Layer 10 of a small transformer language model trained on English Wikipedia (17 layers, counted from 0, width 128). Numbers have three digits each and are written without spaces.
Take only the direct path to the model's output, skipping the later layers: a vector added to the residual stream pushes a token's score in proportion to its dot product with that token's output vector.

Output vectors of the tokens that the questions are about. A number n stands for (n - 500) times 0.0048.
"friend": 483544575433658466404488368338481530500556529583505459420514453402558419356697460627525586498565620511628510511539541572467323694496597433424372571544502420408466419397414502538491732593455472630456394586463430356519508517545549484568369475317586422469485563471127526559445552545408382330555519608570509506563737595440489506381489420605474489447469481570470386498582462607731506456299
"com": 588434528479525449502485424515484509496606403568585403498496583496509506618574441491498445477686462394550510550516407599637336577501497420576550530586475359498514395426463433462543567637387488425518415541589473565500571453536534437531544519492440531431573671434215454543490470557546485440573490475607610354583619537464571448399496505475451513531452464450412431467578507538615466483374
" /": 455351459398507408483554427494475558525563527582451511503511473488517477486632506505500564408506501474482542417509513452484480469568452466507571493466550523448417467470489473475540467525399517451553491457510518462533427500474542500474523537441485548580565516448322496580489563392452451415502607566544529539613542592449543535501490532493421581466417547527489409507515422436613510473461
" |": 495484434416453417529569513535537393424519506561399454475528486571500516426383484597541679327528385625566486563645577460510548487577480445396567471482445493531544449489462567383594553458492393485428490402614451563545620558517459480542560576493534515504451532535377513541522516478411436490494500570434593487588511500404410472393576624473419580394464505360439534511622494506515544580463
"uted": 471405538504717407527500434519630489545544483460544502577572455447301635505481495345526590575497573456505469516606448452597355627442515561503526589434309440398395563390323527489554565601444521485585517478572552319530455508581541358476450439597502482504620494517110547486407660478473402310637404468597646484542601627502595383570386467563490479574429415388515386580661282565751592500284
"ed": 444540514460668477537669406407489463550572566542500442633532432423428646569444665634524532541555596587402544518508531521534489526569552470492550516439425459472550524419556618355592583455462529429465456538582448497470472509507450394355629414408496402578563561510355411468507624522506549429463385493589574480369648440418544345467451398473567502591437537459491555398634516500532465529374
"it": 355544505352551431561497385531516539557578440511534343595582505433428542519464508547616545465483454474434561450441585533494562520559443451500451468510665548484525510490397527367510527509479517481519381549489472500445500472549482451541425555355413576398611495453270568447557529502567491414477431605548606455464687580605447423433530480472473434392406412417559484510547602498542549473410
"wn": 384357447326574347502595377474564524482653488566518528551580533414511513655571437573568517476571449465693491512406402524459360640450529497489380525502377504462479593479496493494481429595500498481544332467488445538475316527511549413627493473486653449546574589577141505622536493572498470331596477618515718448634582561521447496541547460582507526436414447535574320635481472493662507423396
"raph": 526253413483622397456538387476612341447452500596549559508681380399479487420518453474526548560687439465603495476399443621373464606466676337464417481570564367531384433350411379461480537570438544566609482561500459470484518357584498377609526603714573476410566633542126543573400462450575405258548494598599609318343509678290507489420462633554435475568443489624478330500479441558720420387289
"phy": 377439562338571399508550332511492552547459419550532587562537608354388468430524418459549614633503500457551454456419525524625424555449646482419416459496480440744478417304487596515414578446464430490637367494547407465571477491477574465507373487520380474486598584367145531575427464507500489288619519583654628447554599584504427496500531463459541513583372504482555414522616337539671509377349
"ished": 472426595364608480549430322451453449631637453612591648490647311476392526558517387472411577595542450496565489534560547519436390651498534360442392608378508474381366586296434504462574681685465535493624473471545495410480438412382572493448595458338495647592563610486088603567388544509552471235469530664555597412642711549578580471502649458708429479526461517524540568454620306524736461429271
"an": 444480531443542456464572426550491575634584532543522573533568561498551642415621454437521508498519425656427562611540429478451487395458469518493460468533616555442357486448460547304514517521488401597458554495487424445529482514518428396447541387458463560441629539491290475579433406583524403418538408502519584435544582445485519475468431521453576519539435531439433523437498543462521443445395
"sh": 469416480512561456431443449528473565620644578579496492474462457329444494564590493465508599463610537526530554518476453545441469438439577416443542559459552339394528523518524476430607448493486556502482449464538386441492445555562440490470482486444524578357554471552269586540467530508488477445506363485546670452554555561541541392514598503522562448421390590534568386411512553545567515428386
"ting": 559477486554540337506447391547540519494482585534534467576470473408442404603568432415515484548583580448567506610458473464536365526472595348588434530406588414469352677526367576506553491553527522506557518472683473571487483459635542513553532506384506496320594569409234478597572434573546368340651411543611653414570637490496461363508556616529527486481356517353584368529391514481621604370420
"ci": 476532533503468431526508387504573515612595364453564448574485544390529586498638618516502531494496547450492467423502495453553464543487387415472495546458490322476511432455483568546439591544417500601543488429545366534440457563636526490462462557519524475448608578463270454522491425481505439391561494524557597521527668447498545452576486500474455384549426540430571452520502572543570507466377
"eat": 445446448412660435566567344393565582471559439517558447547594397408317491517486534400573585644553472597491500484394445426509402483629535393497453452603508468477468571477574521597557566544450452542534512463565467401409553446515476509466549502472524481425549472520126673635394582551583365313571441549677652609573712528468511369459506449573486534493413525428531582504531358497656565388383
"ament": 449455642432638382447651385507592514432522647503543385600518555463420548498546696633535555401576681457428481334458507454428500598409455483494374502470351488510376593447465488545494462459394472436497414519568442342452540484601530517530528483543391411566698627423139464584541452557535434220593445624613486414649695546383537598554607515607476520654384380528621500535550445510740449506373
"ment": 452489582439558391563620436470606477427503610585515568571565411517553485536527625486527551472438523508481487571451479508500449674554635359460626415380522425309371305594404594417454558536555562605482488590567497417511670434469530511568579561469567535408606698512242541624327477459578402388481399600664706497478562514601539447672456658554469422613416423349559437416665507457627510481339
"ultural": 383433599371616352531444355531532591575425570546538475562632487449327511466535556529517407389511572489561419564396383481548363590430460471497405505483567375479444421526523554407417387655554529596481548562584385511437537479639536481477422467549536418530374584476072525498525545399455448251540426597564526489721589672475595526452589472619460397509435553612565403477547392507769498341331
"tt": 393398481619598405582430394595449557487490491601488472502518498407455422444607521433447599538479488540533561592401338475553381532483583482498468419444570388506504528484487611290560527629472544391614502448511441434466485435557515524421531553465438492462504564518250549562412498588489422391437466616524620445527611555458392451556454518417476521452435486479557397520541553507576535403367
"vel": 476451497596617370478509433433571522565641489535457451493580472391502522420500473447522648510656437412657427511438476546478371579470505524553490513484523530462424366498520437482541525576357498521471395502548484374467528462565432486547497515520556489534603535525179500614537532542519472359568454464566697408468618646561454445477485649642607396405431366570544362457566498535628563452277
"cent": 475500511413666364414485408541552388434527440468439519459517410450460382406598595544509642568592396486633535480512494522529327495540545434533405476496524386397637485507619502511461603623490382531540505439514401350448432460540429570548536493415411545474554613484187512553463428498604345383649433587552577559695612582571418524564512498582534497593425631506502505418553527522664557385351
"ities": 530454548307651433588575362540511463530453498598511476551651496515525524593462557482419493434591547359510544565439458590504395598443575356533474505555603391415514476385473569438474529409475482359535487412417417408491545423560550554500403632443572462372471626540160484313542398537611489312628417631447618312531626557482533513398576475710524566478446448571502577388578541408718524381367
"hl": 490327682313588362540535360404535481517583534597513475665481463353475495450505486497619556575485427471467417568490454640467379600571538379442454559471500479513500503511504517432561463468409491485600593456635527539507481482462588483600564490537445475485433530514199396523502550579637445358546420580551629455570554562424468472430524425609530492527414427339590417599479471447604508354378
"ress": 488430444450544399500585347386614563581554431387411535560587520554405484560587482527581625493625555454462496439458461424526396574462526473525528489399549438413504470458412423534510539611424511535455448481600521403536606424456458396578586453539485502456551429442155406545552530505548481312556461464734677431606619714466626358517510491539454529563409480550408432437670500616685492505394
"ribution": 434568496337708350527443368365618507594534489518549568491545469549476388468572493689411667500586592506544475431399431546476372696551508443544357485532502380487395408413484556522427506626465412561622412530574439320470514356544576409592443558526482469432440474489022492475345456459538481247693530422626537451620467605641464488384530324663447485540442504485532268399500504556775492414304
"day": 475546480479660477643482413439491488486436446579471582398622435444518562512642548500575560502607605453569349403574474424536406523490480486283279500536475389438467433516626523369371510506356283341568438493574353382539450502516511371462467515498409508566547531486182450624436636427620364342604376492628640398596608464561426513484426433567450512549466593375474521417531552288647310427303
" her": 450483574383514454495459398440550484476564488573467639503498480451389486487498560406603535539468539521564504522478542488514457542529501431454416413492416363544449452520407492476514577516471402556579474449532544456449483499568485447575369497511428525506532602543370557576502429508490473445528424619531577476545524551429442538497517500457525501471518569486582502423582535670599468511407
" about": 455463503480580435497564427516523517450513496524505582488489523374470487539502546444642565551564491490490591484499485584565395504549535485419469478517424422427460550425501478557479526470393565492585509468538471460545463500529459434509469462485516483392617535504398506473541491414551366411444385543584595441561574560434606567432505532524472526469452519473540448462556607571613492504367
"S": 403477564477483444481593439463516524556504589521590447508545522525468444558576545605541525499477487536509431537461437609562531572501506440456534458459521478494474491443460508444457531498451430471497460509552500493502419509534517399514479449495483543501516536529289583585514524549511372575496479552550514448491591486397481425526542463483521576488423524471494522528519524447604451480456

Each question shows what one neuron of this layer's MLP adds at an activation of 1. A number n stands for (n - 500) times 0.0014.

n308: 232393423231524450512723463207573460525543424622500433392504461443444524407519536465445319554609562572441406496470438957616629466551275337647508585416649615424392356651546689550344451374416337437472508607275384624411321697765620634696554460471627588492714715744474615598722528531475488610337577297277321403622445365209619456433124488579565468374740406657460685545533332303435684530397
Pushed up most: "S"

n187: 456459413445491455477389622513655380486487467483485513569578606468506525389558356652493625360484591447526522618389486570581396529487582568443504530582550576529507606558528375582381434540468324507474397515388452505483502448476408584545467562561518518449427511379521716534539522407560405545449570511297395450584390546549453531458650585472404469509532526465543421477376605563606469579558
Pushed up most: "ribution"

n198: 520425564353341445503569516470435407417444382543446420320503506585460628277708593464497544381506710409467506610398614712350467558625571519583433415360562446449491480494453407512463326586639265611482481601381555644574553473593512387675385464406590590452443451657583450543391568617494598436452549350247269673423594562523545652384470754472410359598550525479636636606525432517395485578319
Pushed up most: "friend"

n265: 374533492451595406477287542514684414687588392397517526472486417557330374374508604580267601551638606522434531668521444564599693547483512438308447494543662454451413415477374539559438515489347543696563546414414538488494471468629515588558644323485329439624472282429576614580384460483503521284448729282458453548554477444536436591588582366591414586397691529551567640413515582434428500456464
Which two tokens does it push up most, strongest first? "ribution", "ished"

n215: 500579536356535595508621438545464270439461542581530292560622448519397450426565540581597553365548562568498434546616298576730540455490474431627565411540539562485456564490502392404464614586601488398443578529489492384484319435483387449445696517544527493522487586490493425362531463449418573439692550495593482539375405444488550467451550520537595545510416482453540626428393554511435225583402
Which two tokens does it push up most, strongest first? "ed", "ities"

n463: 410554429405454416511498671506557459515532529562519494500623479554441546557492626508480544485487604502445529504438399612558635453504624434504544508660461622496491447456522492484536705574392552479473535480431459446449434450570485396440575423606454546558340372564316586634494416504476454624643424506541432530490569509530438483363418523430451548436465432537515578498389453546560440473431
Pushed up most: "eat"

n35: 417398388509451524600516465587459498393660543496467476504462484495479489545565511578433574361452549602509493431464421422540466517542370482567654557529440484468528536480602365320537566540600455554489472641442424544539557595531493498606622525444451482589707500535257512500623404542493466426520639376395488502600427542563430511552529457401445408509470357429602330575540509527281550532587
Pushed up most: "wn"

n66: 658510485452508444554778514408364347522451571299448597559378623425555578435515437487483454578570478565325280557680466531613674443364481522457473600682610526551362450521708595508568462469337423584497489520435511461562430511513426408625691508422561479516461523671427404369544513684456489556503487441472565363662527339449529492489495492628467526461340413563575603494497570541487409451541
Which of these tokens does it push down most? "tt"

n502: 392483542563439419500532434444604431454460503490503510480462593494519541543608403417519473393544354435603528648522561487492513637392379605534585594602349457487383447209431377466453487424362579470677711615372583505508531706470431536556411444532324548561637436714392576565553568575595487451518601487614550560518444521576594515439533469679566591581580530427479508487385550439287454561548
Which of these tokens does it push down most? "ed"

n267: 500501488508509502509499508511482498504474483499499496504498489504489514516504513515503503485491480507492505505505494503510497512498517479505500506497516500489509508480498496495502508511504508494508504508493514518501512511508505491484495483502515510502478497509511481488509489508510489507485499492484505505494508499497493519495483489484510503502500505497492510502520503503497492507504
Pushed up most: "ed"

n493: 520427436439323317447522413601428444552747543396465551689455614528482409410588512446557543399553463623474509538642398448537591419491539502457464392363444469481375330410411571439633553442598427455500545484719398390455503383587502462436564606458486448460458439425565439444522500436403466495448514435559452578570562640391533343502626566574490505484511569507493523495557468591509526475471
Which of these tokens does it push down most? "day"

n457: 420563475418519449502544567493491457592440616571446547465502519524471554574487514514476555546542523506412488451478492545530609529562614470442555503486524526565507497476561568450597510561492558527432602419513463566568438410632558526442623473566425488476496464488448624554447458517468654449529524479541428435544512547479466476484454460502412503512557394485700542567572498486502486395534
Which of these tokens does it push down most? "friend"

n79: 516501471513502510508502445497480573499499526491497495499517516455474520506511507506524483501523511532534495471506545469518502464497515454433475512494475497509497480533496494466507533510534544462558548514513468529514561516489519485449467519520492486527498507496512538496521527483493488522526501480489498504450496465489462500482524477467521518462476521446487523479486512478487504522490
Which three tokens does it push up most, strongest first? "day", "ed", " |"

n438: 495439577532551496439580505452464565480452463538491447518484659472601352350444414406527455519476684487427557576525539686500507490534565600588444543448486449430606573339554518518502354505502556491399527399463513254597380479456488502521398570313509433454662565597687541433481548520546554483472557424507483541436527498429400559361568488558479428431656437475638548437620690611445444550386
Which three tokens does it push up most, strongest first? " about", "friend", "ities"

n177: 562368592549860671312590512410415647311389395471496646548386342372618327552453405624440522655415516575395448365729643376626404667496543438457400533544388871695409619500522430335543569331573333708301580577484541311581371542387480346447419489290477451722412650283540480555410680626418565734519296334362422381384649590507629596250542370480305258286462459519641435299404601406647409430326
Pushed up most: "friend"

n97: 542533639557606425442610513438410438396355497612348659520586705426247440616475415616552492448400362483508492474605531503416442358541487481375408528574556453544524377547533508465385458577503620544449350325578345694330680487513556542508351513568477575490409487489483610505334600520444513389383468516438508431410461449438544445522341555424615513564512321500393492416497395424458391517492
Which of these tokens does it push down most? "ting"

n88: 577585461410497609483794477351422444578530515448618400407443651512545365341500585570527412654529444492430467491581542443711526445508433468416511475653514540500621492557571684680413543489683605477478452375455549453373173529486485451486433599334409543469470424480638360445655486635339313428426443445503477486567536576533305674491543471527529480542690433631417668329497458430602335567379
Which of these tokens does it push down most? "raph"

n310: 603575565534424488493511545457416403447432479481566366437558521507504452431519390391619496498445577502543500617651510671345393498506491431434600462475457489448394408526481615504433564489531394440406416527507481592299495480562482586548410390398487522378427542549480487484480581620585465500628415590462325411470540413425463493491443618539422554622345535485456565630516540514643431456507
Pushed up most: "friend"

n138: 589460382529396605591486597424508496539496406547486496424504434385513569481560400483448445486542563511633533462407541552577573603488552556518630420558431643573431504518489606464419462544394527500593484558471523569498575494574516476412451469465496502508535455526435427540425490489500583542486454416510450385434500345600404443410494435455468572595553527508498466423395413337480506646533
Pushed up most: "day"

n207: 438485451579524546542543489627423535514474577542478487351493557428456518577525478561449526426440443550478459352393545544587378384628475498392638519521556399584596389548470449411548513535568396568358523521484548678448365384598470661599500586433436551616416487460491477464407443511518415493575460540370554491578546561508394436426606241488448520602544428439507536484456513444530606512422
Pushed up most: "cent"

n442: 486515509568505592465526478548469501464485514551513533497524507466457538566488510507602435445537496487470512454491485519463466474540567515469465573447476458512566453548484470437486452502502536533477573567560547522482478504483427451440404569534520442500523505501476484505511481431464517452481506485425440570507460451445544530534501436482536484557448562500502522527535527473491552458551
Which two tokens does it push up most, strongest first? "ultural", "ed"

n9: 497463589470316429788386460621606249497601607585641591770470494607461407513517379406359532512551553548579494588525511428358554580635479372433527379475389500464506379497468405503476515623614515594553394414566433448417399461462402581476570464478438438491553503555480301579631474497622476513426548434294627514611599512523607273494372643702616674620507551693649593614463634600637518776546
Pushed up most: "ished"

n38: 493519507466473515523474539515510450488485529498511468477472520489470496485463495473550514479474487517523478485487507538499503509536488481544504473484508460511477480530478473518498483491556497503513474491517512507509503497488519492523461552529501505491487542506520486501490505474456529540491493471512484512522495521494477478501480488487554470527524487522474502506490468520482519488515
Pushed up most: " her"

n41: 476596440524381447464495641469599599575470432466589480445511461500531435432394388395498511410509537502574526428439553282379473604365475459545545485488528553369202391478485547477461572404517500649590546489500471564495536596629418522465493668544520535531484557408613479523584513541464565495586527556491410407467480473598394424486598516482593548541562542480647548521458628431555389431560
Which two tokens does it push up most, strongest first? "ting", "ci"

n199: 414393451476482475444366467526489531355446564588375588391542425339440644567424450625377528637511398562573513409626379511374527452630508565508460546542557489659484460663388658536565519367444735552550365434500563544480425476615625527431402513492418571317544680643503535576530438500432762562532519519639417397409524514687347455459463397563581552690559522513513605410583484493582452491607
Pushed up most: "phy"

n241: 538518405544689434494493637632623604540648285464569472500449459531336602527446465569223613306513437410736444484480509673477538605463597529497650509553345585208421560472509524485545372319482393644531474661752490402473420516412627561440610680342532513494493202397367630497438369331549343456270404635680471543432355578624541522414456443636490440609405469568611435546397515563512661602562
Which of these tokens does it push down most? " her"

n115: 536493476545396492479615530491512623524524581450433449424422497553444495572487476438515539471620576576466495534581460524543451597551461500580453542355421418614466512439524313441548473510458535490505533533563445516552563535529511509523490470404596446405524549447571575557511421473577509607521475560518495469531578516473533514525514496369495472570549495449449483554613560500500573509666
Which of these tokens does it push down most? "ribution"

n63: 368542444332520584548391587708739685371364507477600530543358507419685432582643567393289575426411334526437420583328195290525500275450559614593384372607567676697299564486520543565577455543520459567406298503475672363623597442601395696619454612588683459672647559569745591587486333450437455615409593493398607467644668392305395473468520459408601540557455383386517442444553550559432792672377
Which two tokens does it push up most, strongest first? "tt", "an"

n50: 576326451587430465395462324626596583262507414426497800532503255559411517635532483414589552378401710449457371363450300440569449536665497634616476347553447570369577605386578672351559381503413530597464402455500380646518228426576275439393500557570634463437603406483403324297462368464569582436379537295556442464497647662661420439623362696451404610543852494559203468517373530552584537612503
Which two tokens does it push up most, strongest first? "ress", "uted"

n479: 370550554834351314542539362589336530472412250511374364634631662325345383642303485581595366621186582458493629709405445740577462568441646527294594547437404504500469564365413724601258382681385481478589465500599625101200631315481674557455487440496388507504547478538525585308631526536554409627410610394388263682434354577432664530418380560445538489677442497349436593682614390483398320484275
Which of these tokens does it push down most? "sh"

n306: 529455373443450522402497545333349730482749564551590342497433550386643534347552426646617581370456419494351447572440633613552463651685559507695649493624616594079521404456377526442541425447552497457493679552593376549245555368600517445261364450598547497373447361534730722373604467497566394589601544520364431520464454510674466429206760605282438483467384488526493489451518546494441288649636
Pushed up most: "it"

n468: 550487545468380511502506376557480519500619512608526566494510528458541593419516561613486467592463502435540423469496597418320542469511467557441381607512489456504570460523461480541488506572428500449349530551488459452510500587428648576542509445516452456496429299469362494557537509439571589486624430525451527545374610518592496446586450552440455517396459483459548447446484468430448467463554
Which of these tokens does it push down most? " about"

n95: 537516606526447450502391438444445550505472502457506414505515447537502457551503479556515563495484475495428468525378545473493541443526560515478518450524455458389473515492509484583435477490488417486466542542509570525618406590458448642494549511530600406535544539429521448557532524557503479474545420507377406503474537485511445616529464542619500437570563494500487502367425576541419583533431
Which of these tokens does it push down most? "uted"

n510: 483496492504496502490523488513510491483502502502501509482483507496497494494519490506507510503479474516499507491497499519484482508490510502493500488481506512486516496477498503486510503469516504509514512499506482497514485503510503505486505495476506518490498474482509506499497511496501497492518480492499495493507501495522516516500498482486489513491509478510496492515523500498507488490478
Which of these tokens does it push down most? "com"

n128: 324503440458704472274621580445460461562497624264532557400400548298442454377500487529541365311398378626398526493572491561520598538768493550348650506610570613464446423519800487475503484519313448542587622581448658436659770444612547698422628451578558503696654528437632594643560423276483493466306664441503414472781414440612529516422480608368290500481522541372582510372452455367338425654524
Which of these tokens does it push down most? "ities"

n118: 425356544384592486449543368619387363487535551171562471257479473676556584437460482577345312428421622508365450339478319598450566497550528445463621491642509324365627611518538425540506442429586563491435375529335603460695579569550549625644399395444413440447576500622567580377574606515565473506706494500348372512644493420437575693478434551415411565565490543630479880454437462475548608519528
Pushed up most: "ities"

n298: 514519487590623422398429457384493529493605320590494561368497455394552480455643371442483789385470680282452606450435688760564530420542450550487448632322746529585314623468393516422503490647609432577751561400521563321365514438461614328516559546449399422326500384616402698553627397443577497421549382487433580525385291457494695477490435373510647442510620367340507699220452730479565614398476
Pushed up most: "ribution"

n327: 314225587493521533479482344493395336333503438418497571656472626508380330598470493517496520529388547682517486602518535478347660404592390475619386703573439455541336477586663716328662298605685438520667558467643418418327443254377802357627728603525476514346525596528559291338291547580468507463356497563425444463727401662474517587331600472352458435490274500368649526518475696494671645649382
Pushed up most: "hl"

n49: 379514503555377514423621461439380494407609463609448532412523494481539479732312302462673296515274579431327615461385505703482420641538524389371565676636399480609387617333404599576452414382585588421506460399519611479453497246503688554503507556518541430474741554485512551398452506471606533531362574375549566469425487578635617653384338556423494538422382545416524478470577371559522465693591
Which of these tokens does it push down most? "cent"

n61: 425593427603560556552603600543390504448574560411470517481474517356508530429610517575436450520461466408353300575475472493404568472460349538551500575589542502563563434545535586334513564426390645532459396575514512449396408576611339614498405470574567515558568485416403560498504496462440542553470657456435482538560421442488409507444465396430389468374474586447580491511418405492454554530502
Which of these tokens does it push down most? "ress"